Layer 2 of a small transformer language model trained on English Wikipedia (11 layers, counted from 0, width 128).
A neuron's activation on a vector x is squared ReLU(weights . x), where the dot is the dot product.

Input weights of the MLP neurons that the questions are about. A number n stands for n times 0.0032.
n4: -31 -1 53 -3 -16 23 -18 -36 -23 -31 -7 -30 -17 47 -60 40 -48 -19 -17 8 22 41 13 19 68 -11 -13 -32 -17 -3 2 -47 40 47 -13 -3 54 61 2 24 21 -5 -19 4 -65 9 -29 15 -10 -3 29 -11 -10 10 -10 8 28 -32 -40 48 18 3 -27 -79 28 15 -19 16 -2 -42 -28 -1 11 37 16 -3 1 8 37 -47 -21 -24 -36 -10 -48 40 -18 -35 -3 22 28 -18 -17 29 -14 -55 4 3 4 2 26 54 -42 -32 12 -18 33 13 -18 31 7 20 -9 37 20 25 -10 -22 18 -77 22 7 -13 -49 28 21 17 10
n5: 39 -13 29 31 19 53 -66 21 -42 -21 10 24 7 44 31 6 -57 16 5 29 6 -19 5 -8 28 32 -38 -40 10 -24 -16 26 33 -6 30 -3 26 39 -11 -30 11 -16 -35 5 0 59 -27 8 -15 -9 12 -24 -35 20 17 5 -13 7 -2 -12 86 38 10 9 3 47 -11 27 -19 -15 -34 -10 48 -38 -65 24 -33 -6 -21 -16 -37 -9 22 -56 -12 20 -41 -16 2 -50 16 22 -41 -5 20 -54 -12 27 1 -6 0 9 6 -20 -3 -6 -3 1 20 5 0 6 22 66 36 6 5 -9 7 40 36 -33 2 2 -18 -35 0 -20
n14: 17 -64 49 -5 -27 1 0 43 11 -24 1 -6 16 18 -29 0 -6 -16 -11 -51 42 -34 31 1 -7 -1 -18 35 33 11 32 -8 -3 32 -21 4 39 24 -25 -44 34 -9 -44 27 2 -8 -17 36 -43 -38 45 8 -12 -12 -3 -2 48 -62 38 22 9 57 -18 -19 0 -21 -7 42 -26 -80 28 40 -20 -11 -2 -29 31 -43 4 -32 -7 -2 28 21 -22 6 -35 30 6 -41 65 -23 2 21 11 9 -22 -26 11 12 -10 54 21 8 -3 -3 31 -49 -40 -1 -25 -45 -16 -10 54 11 -14 36 25 -34 21 -11 -31 -15 45 12 -15 30
n24: 17 -10 -16 -14 -27 17 11 1 20 -22 16 -24 28 5 15 -10 -25 6 -20 13 28 13 50 -28 -13 -16 -15 12 -7 -42 36 56 20 -21 -32 48 16 29 -27 12 14 -6 -31 -25 -32 7 -34 23 -27 -13 33 11 -22 1 2 -29 39 -56 -4 -38 -10 41 -14 -50 6 27 16 -23 32 -52 -25 20 -2 17 35 28 29 -4 20 7 20 38 -7 -31 61 -29 -16 -28 -19 0 -28 11 7 -18 21 -1 -15 7 2 -63 -20 10 33 12 -38 -2 39 -24 -14 11 -11 -2 -41 -10 38 17 9 34 -17 -31 10 15 -18 12 37 17 -2 32
n35: -48 1 -10 -22 39 -26 34 -10 -5 36 26 -25 34 -42 -49 58 35 21 89 -21 13 6 68 -17 31 -12 -17 -17 -7 -19 -6 -16 18 48 18 -38 -10 33 13 -17 -1 38 2 20 9 19 -19 24 -5 28 11 33 31 -41 -8 16 -37 -3 -27 23 7 -33 -25 -24 -15 -15 13 -1 13 5 -12 -23 36 41 -8 27 9 -17 56 10 -11 2 -19 -19 -4 3 -29 -5 -5 -22 6 -15 63 17 23 -12 -18 -31 -29 -37 17 -26 14 -25 32 -24 27 -49 49 -35 35 -25 -1 0 -64 -1 -42 0 11 -29 -15 13 12 -6 -19 -43 -23 -7
n56: 3 -9 7 22 -40 24 41 34 -1 -59 -39 -22 12 22 15 22 37 19 -38 48 -8 41 -7 -30 -51 30 14 58 -17 -33 51 -31 24 2 21 -8 -11 20 9 39 -17 27 -31 -12 -47 36 -55 15 -35 -19 43 -24 21 15 21 -48 53 -30 -35 -24 18 17 22 -34 -4 -7 7 1 -13 -56 -10 54 -39 9 37 -27 38 33 20 -35 10 39 33 -35 9 25 -28 2 27 32 39 -10 -2 -26 25 -35 -61 24 -15 5 -33 55 -7 5 12 -22 92 -2 -16 -38 26 -40 -7 -9 16 -5 13 -34 20 -18 1 -21 32 3 28 1 -21 -12
n63: -32 37 -46 16 -36 36 -37 15 4 -21 9 -9 26 8 -2 -17 -74 10 5 8 2 41 20 18 -24 11 -10 8 -21 -3 -10 43 50 -2 46 -25 20 3 42 -13 27 9 -74 -31 -43 -64 0 68 2 8 18 -3 -55 37 11 13 -40 19 3 -45 47 -24 14 7 -10 12 -2 3 5 30 11 12 64 -12 27 -6 72 1 24 -16 -26 19 24 3 -19 9 -8 7 -5 -3 4 -42 -11 -40 32 6 10 -36 -18 2 -36 -31 -9 14 27 2 -5 2 15 27 10 -6 -15 10 -1 -72 -43 6 -39 -19 5 21 10 37 7 42 -7 27
n72: -18 0 -31 -16 -5 -28 -8 -3 -16 -50 12 -40 2 59 8 -33 -64 14 -4 -31 24 -10 16 -18 -6 16 27 22 -28 11 38 29 8 1 37 21 -27 2 -4 -51 53 20 -43 -36 -1 -16 49 -20 5 -3 -3 50 7 4 9 30 -31 -38 -45 -42 31 43 67 -4 2 -20 -20 1 -5 33 -10 -34 28 4 -12 35 -4 -18 28 7 -8 1 3 35 5 57 28 29 41 -64 -26 16 -17 38 2 -44 15 -8 27 -74 24 -21 -43 31 -6 2 -1 -45 32 -45 26 -50 -24 18 36 0 5 32 -35 10 45 -3 -41 15 -52 -18 -32 24
n85: 16 35 31 -40 20 -10 -8 -7 29 6 -37 -36 -9 27 -21 -5 48 33 16 16 -41 -2 -16 -5 -11 25 9 15 -8 -9 40 -18 -22 36 -2 -13 0 14 6 -28 3 46 31 36 29 -16 2 -33 -50 14 -17 -30 4 14 -4 6 35 48 6 -15 17 -38 27 -26 -24 -18 -40 35 60 27 -20 43 1 15 38 -11 55 30 13 15 -39 -33 -37 -16 -39 44 32 -29 -50 1 19 22 24 10 -10 3 -13 18 -28 2 19 8 2 92 -27 -10 14 -41 36 -17 -11 -24 -19 36 25 -16 -11 -53 -4 33 -34 -24 23 -40 3 -14 -29 -63
n143: 19 -27 20 -44 30 -1 -9 3 -29 -20 -2 -25 14 18 38 -8 20 -4 26 8 -32 -5 7 -16 13 -17 -40 -20 -1 -10 19 20 3 23 -11 1 8 48 18 3 -18 44 -11 -1 4 3 -9 13 -14 12 22 8 1 23 -15 -24 -4 -13 -42 21 21 -5 47 1 10 14 -33 36 0 -8 -24 -25 11 16 -12 -11 26 -19 8 3 7 -31 35 18 -29 -17 -48 12 -25 -10 7 3 -5 8 47 -33 -9 -7 -33 -40 6 -26 6 -1 -1 -2 50 -15 59 2 -1 17 26 24 -9 20 -8 5 -27 13 16 7 -12 -40 -10 -14 -31 -1
n152: -26 80 -37 -38 4 4 -65 33 50 -35 -12 11 12 37 19 -6 -16 7 -3 -21 -8 29 -11 -8 -9 -3 17 51 19 -18 5 84 -9 3 -48 35 10 -47 -3 -37 -19 -21 13 -25 10 26 8 -6 16 -35 -10 8 11 -14 44 19 -37 -35 -13 -29 63 19 20 18 25 36 -52 13 -28 10 3 -2 52 0 -20 8 25 -34 12 -17 -24 25 33 -73 -21 18 4 0 37 -10 7 7 -11 -17 -21 -23 2 6 11 -14 -1 -11 -17 17 -6 -3 65 -19 -8 12 -57 -2 -38 63 2 3 -12 -62 19 5 45 -6 -12 8 -17 6 -8 56
n156: -2 37 -34 -28 36 -6 -22 -49 -9 28 -39 2 3 20 -8 -3 13 15 7 -22 2 -9 -14 -28 -37 -16 4 8 20 -37 54 -53 -2 9 -13 -27 4 35 -44 1 0 -14 19 8 10 3 -28 7 -4 25 6 12 9 -38 71 -30 16 -12 -25 -38 -12 -2 15 -26 -11 -30 -10 16 12 29 -55 6 13 30 -41 35 21 -18 43 13 1 -20 36 -10 8 -2 4 -40 -10 19 1 34 34 16 -38 -36 -21 -23 -29 -28 26 9 -21 -2 -14 33 18 18 15 -29 25 -26 8 44 -21 -9 -2 34 19 -17 4 33 -27 48 29 -37 -8 52
n158: 6 25 35 0 -13 -14 6 58 35 -16 -38 -19 47 48 -38 34 -48 18 21 -17 41 12 25 -52 4 5 -52 -17 21 -33 -34 14 42 17 -45 20 1 9 -14 -6 27 -8 37 6 -9 -18 25 32 -31 16 -16 -33 -26 28 -31 -38 -12 6 15 5 35 8 -8 -63 6 -3 26 -16 23 18 -19 4 -1 -7 -48 -34 -13 -2 -5 -13 -5 35 -30 -3 -26 -3 -27 -1 -11 -25 2 15 -10 -40 31 6 -11 21 -15 -9 -10 -33 -8 2 -2 -68 9 -38 52 10 30 -7 -18 16 13 56 -36 -2 22 -2 -36 20 -22 -16 -10 -14 18 7
n187: -9 25 22 30 4 -29 -15 14 3 -4 23 -13 -19 -7 24 -1 51 23 -38 8 4 19 11 -24 1 18 -12 31 8 1 10 -64 -33 2 3 36 13 18 6 -4 2 -40 13 -1 -1 36 -21 20 8 -3 24 15 -31 23 16 1 16 0 37 -32 6 30 31 -51 -1 37 -40 31 14 35 8 1 -5 24 -34 -13 19 -1 -2 -4 -23 2 33 -26 -11 34 -50 -23 -5 13 -21 15 20 22 14 -17 -16 18 6 53 27 12 -21 35 26 -4 -1 -33 -2 -11 13 -14 6 0 3 11 -28 -50 36 29 -23 31 -53 29 -6 -1 8 -33
n193: -25 -4 -14 20 -34 16 43 -32 17 -47 -10 -13 34 9 -79 -54 -2 35 -9 32 7 -32 -28 -27 -26 27 24 -24 33 -53 10 -32 17 48 -20 -18 3 -12 12 -10 42 -7 -26 -68 -47 -23 7 -21 -23 -29 72 44 1 -1 25 -3 45 -35 -37 21 52 21 4 -3 23 -34 17 -30 29 -22 -6 19 -7 22 3 -28 -23 30 23 -23 39 80 -31 -27 -33 -12 47 55 7 -6 54 -34 -11 55 50 -39 -20 26 -23 -29 -16 23 -24 18 -30 -2 5 -5 -5 -9 4 -63 -18 47 54 -11 -25 -3 -7 -31 4 23 20 -4 11 34 -26 9
n215: -40 34 29 8 1 -7 -30 -59 -14 1 45 4 13 -22 7 10 -56 35 -8 29 14 -26 -14 11 -27 -2 24 -17 45 -48 -9 -49 -5 -49 80 11 11 -11 21 1 -3 18 14 -16 20 -30 23 -9 13 -49 4 -23 -69 61 34 27 23 4 27 13 -10 -22 -16 15 -29 14 -29 8 -30 1 -22 21 25 -2 74 -15 -32 -39 -3 -34 -28 -3 6 -33 -23 40 15 11 -30 -11 11 -27 -23 -12 19 11 -52 -60 -20 -2 -6 -2 17 -2 -24 -35 -23 12 -5 -5 -26 52 -10 28 4 4 -10 33 -22 -16 -8 44 -2 -26 44 32 -7 3
n220: 34 7 5 11 27 70 -67 17 26 -16 22 8 -4 -10 -17 -11 -14 -3 6 4 30 -12 33 -3 20 22 34 -65 20 -40 -37 -32 34 16 19 32 -43 -21 53 11 -13 39 6 11 -48 13 -8 -15 41 -36 64 -10 -32 13 34 -4 -11 -58 -18 -1 46 31 12 22 0 -15 -24 7 10 -44 -32 27 10 25 -55 30 -1 18 -12 -1 12 12 67 -2 23 -24 0 -37 35 -29 24 -15 -4 -32 -28 -5 -43 -12 -13 68 16 -6 17 -22 8 -36 19 20 2 -35 -24 -30 -1 21 -8 -15 -60 -11 12 2 26 -11 3 -7 -7 -10 6 -13
n223: 35 -22 -13 10 8 -38 -22 -5 -27 14 -35 -23 8 16 4 -5 13 1 18 20 40 -39 95 10 -2 37 39 -30 -7 25 35 -2 4 -5 -4 -2 35 24 -10 10 -12 25 7 23 12 80 20 -34 55 4 -41 -39 -22 28 -30 11 -20 -8 -1 -41 -5 0 45 4 22 -16 25 -38 14 29 -33 -31 31 25 -7 -5 -23 -21 54 -7 0 -23 -19 -30 -15 -21 -27 -17 30 4 -8 10 -27 -10 21 -32 -31 1 12 -14 -4 5 32 -3 -59 -9 -6 27 13 20 28 15 -30 -34 -35 -15 -21 6 -60 8 11 0 -27 -1 -55 -39 -2 2
n225: 27 54 31 -23 23 12 -54 31 -22 0 48 -26 16 -15 29 53 -29 -5 29 -16 -2 -57 -17 -22 19 40 -5 22 26 1 9 -41 15 7 -31 -6 2 -14 29 -11 -19 50 -11 81 25 3 13 18 9 2 -28 -22 -66 19 -2 3 25 -12 9 -2 -3 -18 2 2 28 1 -38 28 -6 24 6 -16 59 -36 50 25 -13 -36 9 -6 -20 26 2 -27 -13 11 27 -11 30 -2 -5 0 27 -8 12 -22 -16 -38 -38 -23 -43 -23 12 -24 11 -43 18 -16 29 -27 -9 22 -12 -26 -21 3 -24 -5 -43 35 3 -44 -22 -38 -38 20 6 -37
n241: 49 41 25 0 22 18 -58 25 49 -35 -21 -17 20 67 -6 -51 -12 47 -5 -16 -35 -23 -37 -15 -25 20 -47 8 -17 -5 34 -41 8 -49 33 -23 8 -24 53 -26 4 5 -22 -34 6 27 -66 -29 12 -23 22 49 -9 40 25 16 33 -15 -53 -22 84 3 67 -24 -18 -6 29 9 -44 20 -9 2 20 -28 -27 35 -14 -15 3 -11 -58 41 28 9 18 31 -8 6 -14 -4 -4 11 31 -7 -6 -19 -27 2 14 -34 23 44 -5 15 20 -19 12 -25 -21 -17 16 10 5 5 30 -6 39 33 -20 -32 10 17 11 10 -14 -2 -37 -29
n255: 27 -2 -8 -15 -12 39 -26 24 -9 7 4 -27 40 -23 -44 -27 12 16 -7 -24 48 8 -1 -1 37 39 21 15 -25 -1 41 -48 13 8 8 0 -17 1 15 10 48 -4 44 -41 -45 -29 48 33 -39 11 12 -12 15 7 9 -10 46 -23 -11 -13 -2 42 -18 -6 -14 -15 -17 -61 -51 31 1 -39 9 11 32 25 -28 -19 -9 2 7 19 3 17 -1 20 5 9 23 -35 -1 -32 -24 27 17 -13 14 -19 -42 6 50 -1 4 35 7 14 13 20 49 -20 -23 21 11 -3 3 -33 10 -21 10 0 -6 -17 -34 20 32 -3 -55 -10

Each question shows a token from some text and the vector x that enters the MLP there. A number n stands for n times 0.1.

"S": -19 5 9 5 7 5 10 -8 -5 -14 -3 -7 9 0 3 7 -4 8 5 -6 27 19 6 5 -10 -22 -16 -7 4 0 -20 -7 9 7 -6 8 5 13 -21 16 -5 -23 13 -19 15 23 35 14 -4 8 -25 -13 2 7 -10 13 3 5 14 6 11 -6 -10 5 -13 0 -6 2 -3 1 -10 -16 12 -18 -7 -10 7 13 -13 -5 -1 11 3 -1 -2 -40 2 3 1 -3 -5 -13 -5 -14 -26 20 18 16 27 3 3 1 -5 11 1 12 2 -6 18 2 1 -6 28 3 -19 1 -10 -20 -9 10 -1 -1 8 8 -4 6 -1 -12
Which neuron fires most, and how strongly? n158, at about 6.1

"u": 22 -13 -1 -13 -17 9 22 15 7 46 -12 3 -35 10 -11 -17 5 -3 -4 -11 11 -3 -6 -4 -4 2 -10 1 -7 7 -5 6 -15 -17 -7 15 -2 3 2 10 0 -1 -20 -17 36 -7 3 6 2 3 -11 -13 6 -9 7 22 16 6 -8 1 0 15 -16 10 -4 -6 4 -16 10 14 11 -6 -4 -17 -12 -6 8 -8 -3 -25 3 17 -18 9 0 -5 11 2 -13 4 -4 -8 1 0 20 33 -47 -10 -2 14 -23 2 7 8 14 10 14 9 -10 4 -16 6 32 -31 12 -9 9 -5 -6 11 10 14 -5 -5 -1 1 10 -3
Which of these neurons fires most? n14

" lo": 1 4 -2 0 -32 1 8 3 1 0 -32 10 -25 28 -29 13 6 -8 -6 -14 -11 5 -3 -4 11 -4 14 14 7 5 -22 -10 0 11 17 -10 4 -28 14 2 -13 0 -4 -4 3 -4 -3 -3 7 -4 -3 8 39 13 -1 4 -11 32 5 0 -11 -11 2 11 10 3 3 -2 1 -5 3 5 -3 -2 -18 10 -15 7 -9 -20 2 5 -14 13 -2 0 14 1 11 3 -15 -4 -13 17 12 -12 4 5 4 0 31 -24 7 -4 -3 12 -7 -4 -9 3 -12 0 10 -10 15 -4 76 2 -19 -3 -6 7 -25 2 -25 8 3 3
Which of these neurons fires most? n72

"red": 6 -22 24 -15 -2 -14 37 4 -33 29 3 -4 -36 -8 -4 -14 3 -13 -1 6 0 5 -9 9 -15 -3 -2 -7 -23 18 5 -13 -8 9 2 4 -3 1 8 -1 1 6 6 -16 -7 1 -8 -16 -8 -5 -9 10 16 -2 -17 -3 11 13 1 15 -39 -31 -2 -2 -4 7 6 9 19 -3 17 0 -30 24 -3 14 -18 19 -4 17 16 -3 -1 -12 12 2 -10 -10 0 4 -3 -4 0 -5 -13 -4 30 -10 -15 -13 12 1 6 5 -4 6 13 11 -6 -2 -5 11 0 2 -22 19 20 11 10 0 -2 -8 6 -4 7 15 -17 16
Which of these neurons fires most? n35

"re": -1 -4 -18 -12 -4 -22 30 8 -3 16 -8 -2 -11 4 18 -21 -7 -1 -9 -2 -7 -3 4 11 -13 -7 -19 10 -7 -8 15 -17 -1 -6 15 4 -8 4 10 2 -7 -9 7 -12 20 23 2 -4 -13 0 12 -7 38 0 25 2 2 18 23 -19 -12 -9 2 -11 -4 2 -7 33 2 -13 -1 -10 -45 1 -3 -2 -12 15 -2 -15 10 -26 -1 -6 -2 -13 12 2 3 24 3 1 -10 17 0 -18 -6 9 21 2 22 12 -3 7 4 -4 -7 3 -19 -5 -4 14 8 4 -4 1 15 8 -13 3 -9 -28 22 2 7 30 10 -9
Which three neurons fire most, strongest first? n56, n85, n187

" El": -4 -32 -10 18 -25 21 13 -7 -11 7 2 -5 -35 -22 2 19 1 -6 -10 15 14 1 -11 7 1 0 9 -4 -10 1 -7 2 9 -2 12 -2 5 -28 11 17 -25 12 -11 -4 31 -9 4 6 -9 -4 1 3 10 -5 -10 26 2 20 -11 -1 -10 -10 2 -2 -15 43 -14 10 -2 -6 -17 -8 -1 -12 12 -6 -15 -2 -4 11 -1 -6 10 13 -2 1 21 10 3 2 5 8 0 -10 -12 -12 14 -12 17 -5 2 8 -12 -15 7 11 -14 17 -14 -11 -6 -5 13 -1 -21 -3 6 0 -2 2 6 14 -2 10 22 13 -13 -8
Which of these neurons fires most? n215

"o": 2 -20 8 0 7 4 26 0 0 49 4 -10 -60 -1 12 -11 4 -4 2 -16 1 10 3 1 4 5 6 4 -5 15 7 0 -17 8 -3 -19 -2 -9 4 5 -17 12 -5 8 22 -13 6 6 2 11 7 -17 -6 12 6 1 13 -3 2 4 -49 -20 21 -9 8 12 -3 -5 6 34 0 2 9 -8 18 -1 1 -6 -5 0 -8 -40 -6 -14 -12 6 -2 -15 7 34 -16 -3 3 -32 -2 8 4 -10 18 6 7 -11 10 -21 3 0 -5 11 -2 -8 0 8 34 -8 -10 1 10 -8 -12 4 -10 8 23 -2 -17 12 0 -15
Which neuron fires most, and how strongly? n225, at about 3.3

"ti": 20 -4 -18 25 -22 -14 -8 10 -7 -3 -3 -3 -9 3 -19 -9 -4 -7 4 -4 -38 9 -8 8 -2 14 -28 -16 -5 4 -2 -1 -11 -5 11 -7 9 2 14 -26 14 -8 4 -1 26 -14 5 9 7 -10 -36 4 26 9 9 11 -9 16 -6 16 -25 11 16 6 -3 13 -11 1 -8 6 4 -4 15 11 -1 0 -5 6 -30 3 12 -13 -7 -6 -2 -11 16 -10 -7 8 -9 0 -11 -19 14 10 -10 -2 -3 17 7 9 3 -5 6 0 6 11 -11 -11 0 -16 25 0 6 17 44 11 -5 1 17 29 -4 -2 -6 -6 -1 -1
Which neuron fires most, and how strongly? n241, at about 1.8

"ing": 2 -28 -25 -1 -1 -13 22 24 7 11 -4 11 -49 -8 -11 -30 -9 7 -8 1 3 4 5 5 -11 -38 28 -7 0 24 6 -11 7 3 -3 6 -8 -16 -5 11 -7 1 -3 -5 -27 1 12 -7 7 -10 -9 -1 15 -5 4 3 1 -3 -7 1 -6 -13 -7 -9 -14 17 1 -17 8 0 -9 -3 7 -13 -11 16 9 22 3 -1 6 16 3 17 10 -5 -19 4 9 10 -6 12 -8 4 -18 2 25 -3 17 1 11 28 -2 -7 15 -5 14 -7 -6 3 7 3 16 10 -16 20 -25 3 -5 22 -2 4 3 -6 -11 4 -6 -4
Which neuron fires most, and how strongly? n220, at about 0.37

" 2": -7 -19 -17 0 6 -8 10 -4 21 21 1 -3 3 -10 9 -10 12 4 10 -7 -1 3 -27 -4 1 7 6 5 24 -8 -8 -9 16 -8 4 1 1 -9 8 15 -2 0 3 -5 6 9 22 6 17 12 -5 8 20 17 -8 -12 18 3 1 11 -11 -1 -2 -5 15 1 -27 -8 -4 -8 -23 -21 14 -20 -14 1 7 0 -3 14 7 -1 8 6 -23 -15 -6 -6 0 2 -27 1 4 3 -20 -1 38 1 -2 4 28 -28 0 2 10 -5 3 -13 -13 -6 -8 9 44 -5 -10 18 -10 10 -5 2 2 4 -7 -13 -10 7 -3 3
Which neuron fires most, and how strongly? n143, at about 1.9

"t": -2 4 -1 19 2 -15 -2 3 5 7 -18 2 -13 -12 8 -8 9 -10 7 26 -7 5 -2 1 -9 1 6 -1 -29 26 0 24 -20 -1 -4 -16 -11 -7 15 18 9 -4 -8 12 8 -19 6 4 20 10 -5 4 6 4 -6 -11 -21 16 15 -12 -43 -7 -16 18 -18 18 5 10 -4 19 7 -5 24 -8 9 -8 -11 4 -8 -18 7 0 -10 -3 -9 -6 5 18 11 -8 -22 -1 5 11 -13 26 -3 -19 -6 31 -3 -14 5 11 0 -10 25 6 -6 1 11 12 7 11 -17 3 -6 -2 -4 1 -1 -11 4 -8 11 -7 -16 -28
The two highest activations, in order: n63, n85

" F": -9 0 -5 4 14 15 2 8 7 -8 14 6 -18 1 6 -10 5 6 -23 3 0 7 -20 4 -4 -8 14 -4 -3 15 -17 6 14 13 0 12 7 -4 6 15 9 6 -15 -18 22 -14 -7 -1 29 3 -12 2 -4 0 -29 5 -26 -14 -17 18 -16 -2 11 3 -13 7 -6 8 -9 0 2 -17 21 -13 15 -11 -3 -2 -2 -5 27 3 -13 1 4 -16 -4 -2 10 -1 2 -13 -9 42 -31 16 22 11 -3 -10 7 -2 1 5 -3 -10 8 -3 -3 -7 -21 14 21 3 -11 7 28 -13 -11 -12 -2 22 2 16 -3 -2 -6 9
Which of these neurons fires most? n152

"N": -17 -16 7 2 5 12 21 -7 -4 34 17 -5 -26 -18 4 31 8 -13 2 12 17 -10 0 -6 -8 -1 -18 -18 17 14 -15 -2 12 8 -2 10 15 12 -17 -14 -5 -7 -3 -16 31 18 -3 5 13 -2 -36 -2 13 10 -15 3 8 10 -5 -3 -24 -12 -11 -11 1 -10 -5 -5 -1 9 2 -10 2 5 7 -4 5 5 -20 -2 -3 -2 1 -7 -7 -25 -11 7 9 -4 5 -13 10 16 -27 20 17 21 -7 2 7 7 15 -7 16 7 -1 8 -1 -8 -14 -32 28 -7 -10 -4 12 4 10 1 -7 13 -5 1 -18 16 1 -3
Which neuron fires most, and how strongly? n35, at about 3.3

" the": 0 14 -6 -4 12 -1 -5 -8 -9 9 5 5 3 13 -6 -17 3 -4 -16 -12 6 -2 -58 3 13 1 5 3 1 -4 -5 -5 4 2 -3 -3 9 -14 4 8 9 1 8 -7 -14 -16 15 -6 5 -14 3 -5 18 11 21 12 1 15 8 2 -7 10 -15 22 -4 9 -5 2 -5 -2 -17 8 2 -7 -5 5 6 -10 -50 27 1 -32 -7 10 9 -4 -19 8 -1 -2 -4 11 14 11 -47 -6 18 -3 -6 0 -8 -1 11 -7 -1 -1 -7 -1 3 2 1 -4 24 4 -1 -4 9 5 0 10 -11 -9 1 9 32 8 2 -6
The two highest activations, in order: n255, n156

" award": 12 11 -16 6 1 17 15 12 10 0 -15 -6 -50 -23 -8 9 22 -23 1 -3 -7 -20 -7 -2 -8 1 -19 -13 -13 7 0 9 20 -9 -7 -4 11 6 11 4 -16 2 16 -5 2 12 -12 -6 10 -7 2 11 6 -16 5 -7 14 -6 -2 10 3 7 13 -13 0 -11 12 -14 -7 -24 -10 3 -16 -13 -14 -12 -16 11 0 38 14 9 8 0 16 -12 -1 8 7 -6 -5 8 2 18 -19 5 44 -4 15 2 4 -1 -10 33 -4 9 -21 -6 8 -3 19 -12 -2 -7 -11 -3 19 30 -3 11 -1 15 -4 -6 -11 -11 4 -4
Which of these neurons fires most? n241

"an": -19 11 14 4 13 3 6 4 -12 -6 5 -9 -37 28 -6 7 -12 -5 -1 -6 17 -17 -4 4 9 -15 -17 6 -2 15 -4 -2 -5 4 -6 -23 7 15 -3 27 -14 4 2 10 9 14 -8 -9 9 3 -2 3 8 -1 21 0 -14 -5 -5 -1 -21 -8 -10 -9 9 4 28 -10 5 20 2 15 1 -6 -9 9 -4 4 2 -18 -1 -51 -7 -5 4 -16 -7 -7 -1 8 17 -3 4 8 6 1 32 2 3 -4 19 4 -15 -20 11 6 -5 18 8 -6 -4 -4 7 -42 -13 2 50 5 -9 7 -3 -5 1 -15 -10 -7 33 -20
Which of these neurons fires most? n4

" 4": -10 -11 -10 -4 17 -11 -1 -17 8 23 -7 10 -9 7 15 0 10 -9 10 -17 15 1 -20 -6 11 7 2 6 22 -2 -27 6 10 3 -17 -11 -1 0 3 6 8 0 1 -7 9 4 7 6 15 17 3 6 26 8 -8 -1 12 5 -12 8 -14 4 0 -10 26 5 -5 4 -9 -11 -10 -10 1 -15 -16 -7 -10 3 -2 14 6 3 11 -2 -17 -10 -3 -12 -3 6 -24 0 5 15 -24 2 37 2 -14 2 35 -32 7 -13 3 0 18 2 -11 -4 -11 21 32 -12 -5 10 7 15 -3 -2 10 2 -23 -22 -19 6 5 1
The two highest activations, in order: n143, n156

" game": 11 5 -31 19 -6 11 -1 -2 3 7 -15 -1 -16 -1 -9 -8 18 16 -7 -1 -12 -23 -6 -9 8 1 6 14 -4 -1 -12 -6 -6 -2 3 -15 -3 4 -9 10 -16 -2 1 -10 1 -7 4 3 17 4 1 -8 3 -4 -23 -3 0 -13 9 -7 -29 -2 -13 20 -14 -1 21 10 -2 -13 -10 -2 19 -8 -19 15 4 16 -8 30 11 1 -1 8 12 12 16 24 -6 -8 -6 6 9 20 -21 1 38 -6 29 16 21 12 -5 -3 -23 1 -8 -6 -2 -8 -4 -5 14 -9 -21 3 23 2 -8 17 14 12 -18 -18 -7 -18 16 2
Which of these neurons fires most? n156

" Win": -17 -13 -13 10 5 6 33 -4 -16 8 2 -15 -14 20 4 -7 -3 -7 0 -7 19 7 -15 3 8 1 16 -1 7 17 -27 1 9 1 3 0 10 4 -9 6 -11 6 -18 9 11 -18 -2 -5 15 -5 -10 5 64 -22 -15 4 -14 -10 6 9 1 -22 -13 22 -22 1 2 4 -5 -44 3 -16 18 7 -9 2 0 -5 -3 14 -6 6 -7 18 -7 16 3 -1 2 -11 -4 1 -1 24 14 1 29 2 -3 -3 29 8 7 8 2 6 1 1 5 6 -21 2 15 -11 -3 23 17 -21 -18 0 -4 5 -25 -11 -13 4 3 2
Which three neurons fire most, strongest first? n72, n35, n4

" ca": 7 -5 -13 15 -7 1 -6 1 -16 13 -10 17 -43 4 11 11 1 -35 2 9 -9 -5 -10 -6 5 20 8 -2 13 -1 1 9 1 -18 -13 -14 0 5 30 -2 -7 2 -9 -1 6 -10 -16 -7 6 10 -1 8 -5 9 17 7 14 -3 -13 6 -12 10 6 -4 -1 18 -3 -9 -12 -16 27 -4 -5 -1 20 -3 -7 0 -35 2 -2 16 3 18 -25 2 8 -10 16 15 -37 0 -6 12 15 -3 21 0 20 -9 9 -4 11 -25 5 4 -17 -10 1 7 -16 7 12 -30 16 1 27 7 -7 -11 6 22 1 11 10 -6 -9 -7
Which of these neurons fires most? n241

"y": 1 -7 8 -15 11 -8 12 17 -7 29 -2 -4 -48 0 1 -3 15 12 0 7 4 -15 -8 7 -5 4 0 12 0 8 10 -9 -25 14 -9 -17 11 -12 0 25 -30 7 11 12 20 9 1 -6 -4 -9 -26 -4 48 3 -16 9 -13 2 25 12 -35 -12 14 17 -13 -13 17 -7 0 10 -9 -6 -1 -21 -10 -12 9 -2 -8 -6 3 -5 -14 -1 -19 -15 5 11 -8 19 6 3 -2 -10 -5 33 23 -10 -13 7 17 22 -8 3 -6 -4 5 0 4 3 -11 -7 1 -11 0 8 3 19 -10 -11 9 1 14 -6 -2 -3 -4 -11
Which of these neurons fires most? n85

"D": -11 -3 8 24 10 -3 3 -15 -5 8 7 8 -3 -45 22 22 2 0 -11 11 7 -5 2 -2 -27 -26 5 -13 -4 4 -16 -4 0 2 8 -10 5 -6 7 6 -4 7 32 -23 -9 13 -11 3 17 -17 -2 -1 9 23 3 17 -16 8 15 14 -2 -14 10 13 6 0 -8 0 11 11 3 -11 4 -14 -12 -3 -7 0 -12 13 2 -3 11 -5 -3 -28 3 2 16 3 -14 1 -3 12 -7 18 -13 13 9 14 3 5 -4 5 -5 5 8 9 2 0 -19 0 30 -10 -16 -7 -8 -28 5 -24 0 -8 -16 7 -16 9 -5 2
Which of these neurons fires most? n220

" he": 7 -18 -34 8 -2 -4 -12 -16 -1 21 -4 -2 -60 19 27 -18 3 -16 -2 -7 -7 -13 -17 -8 1 21 7 9 -16 35 -3 -7 2 13 -8 21 5 -7 -5 -13 16 1 1 -14 -7 7 3 -13 -7 5 23 0 29 3 1 -1 17 -14 14 -25 12 19 18 28 -9 -6 -2 13 -5 12 9 -7 22 1 3 4 5 -8 -29 -5 17 -5 -5 -5 -8 8 11 -5 17 10 12 -5 -13 -5 -23 -2 -9 2 7 2 5 -6 -3 7 -10 -15 12 4 -5 -12 4 9 5 -12 -1 -2 2 -3 5 5 -1 -9 -10 15 6 2 14 11
Which neuron fires most, and how strongly? n72, at about 7.3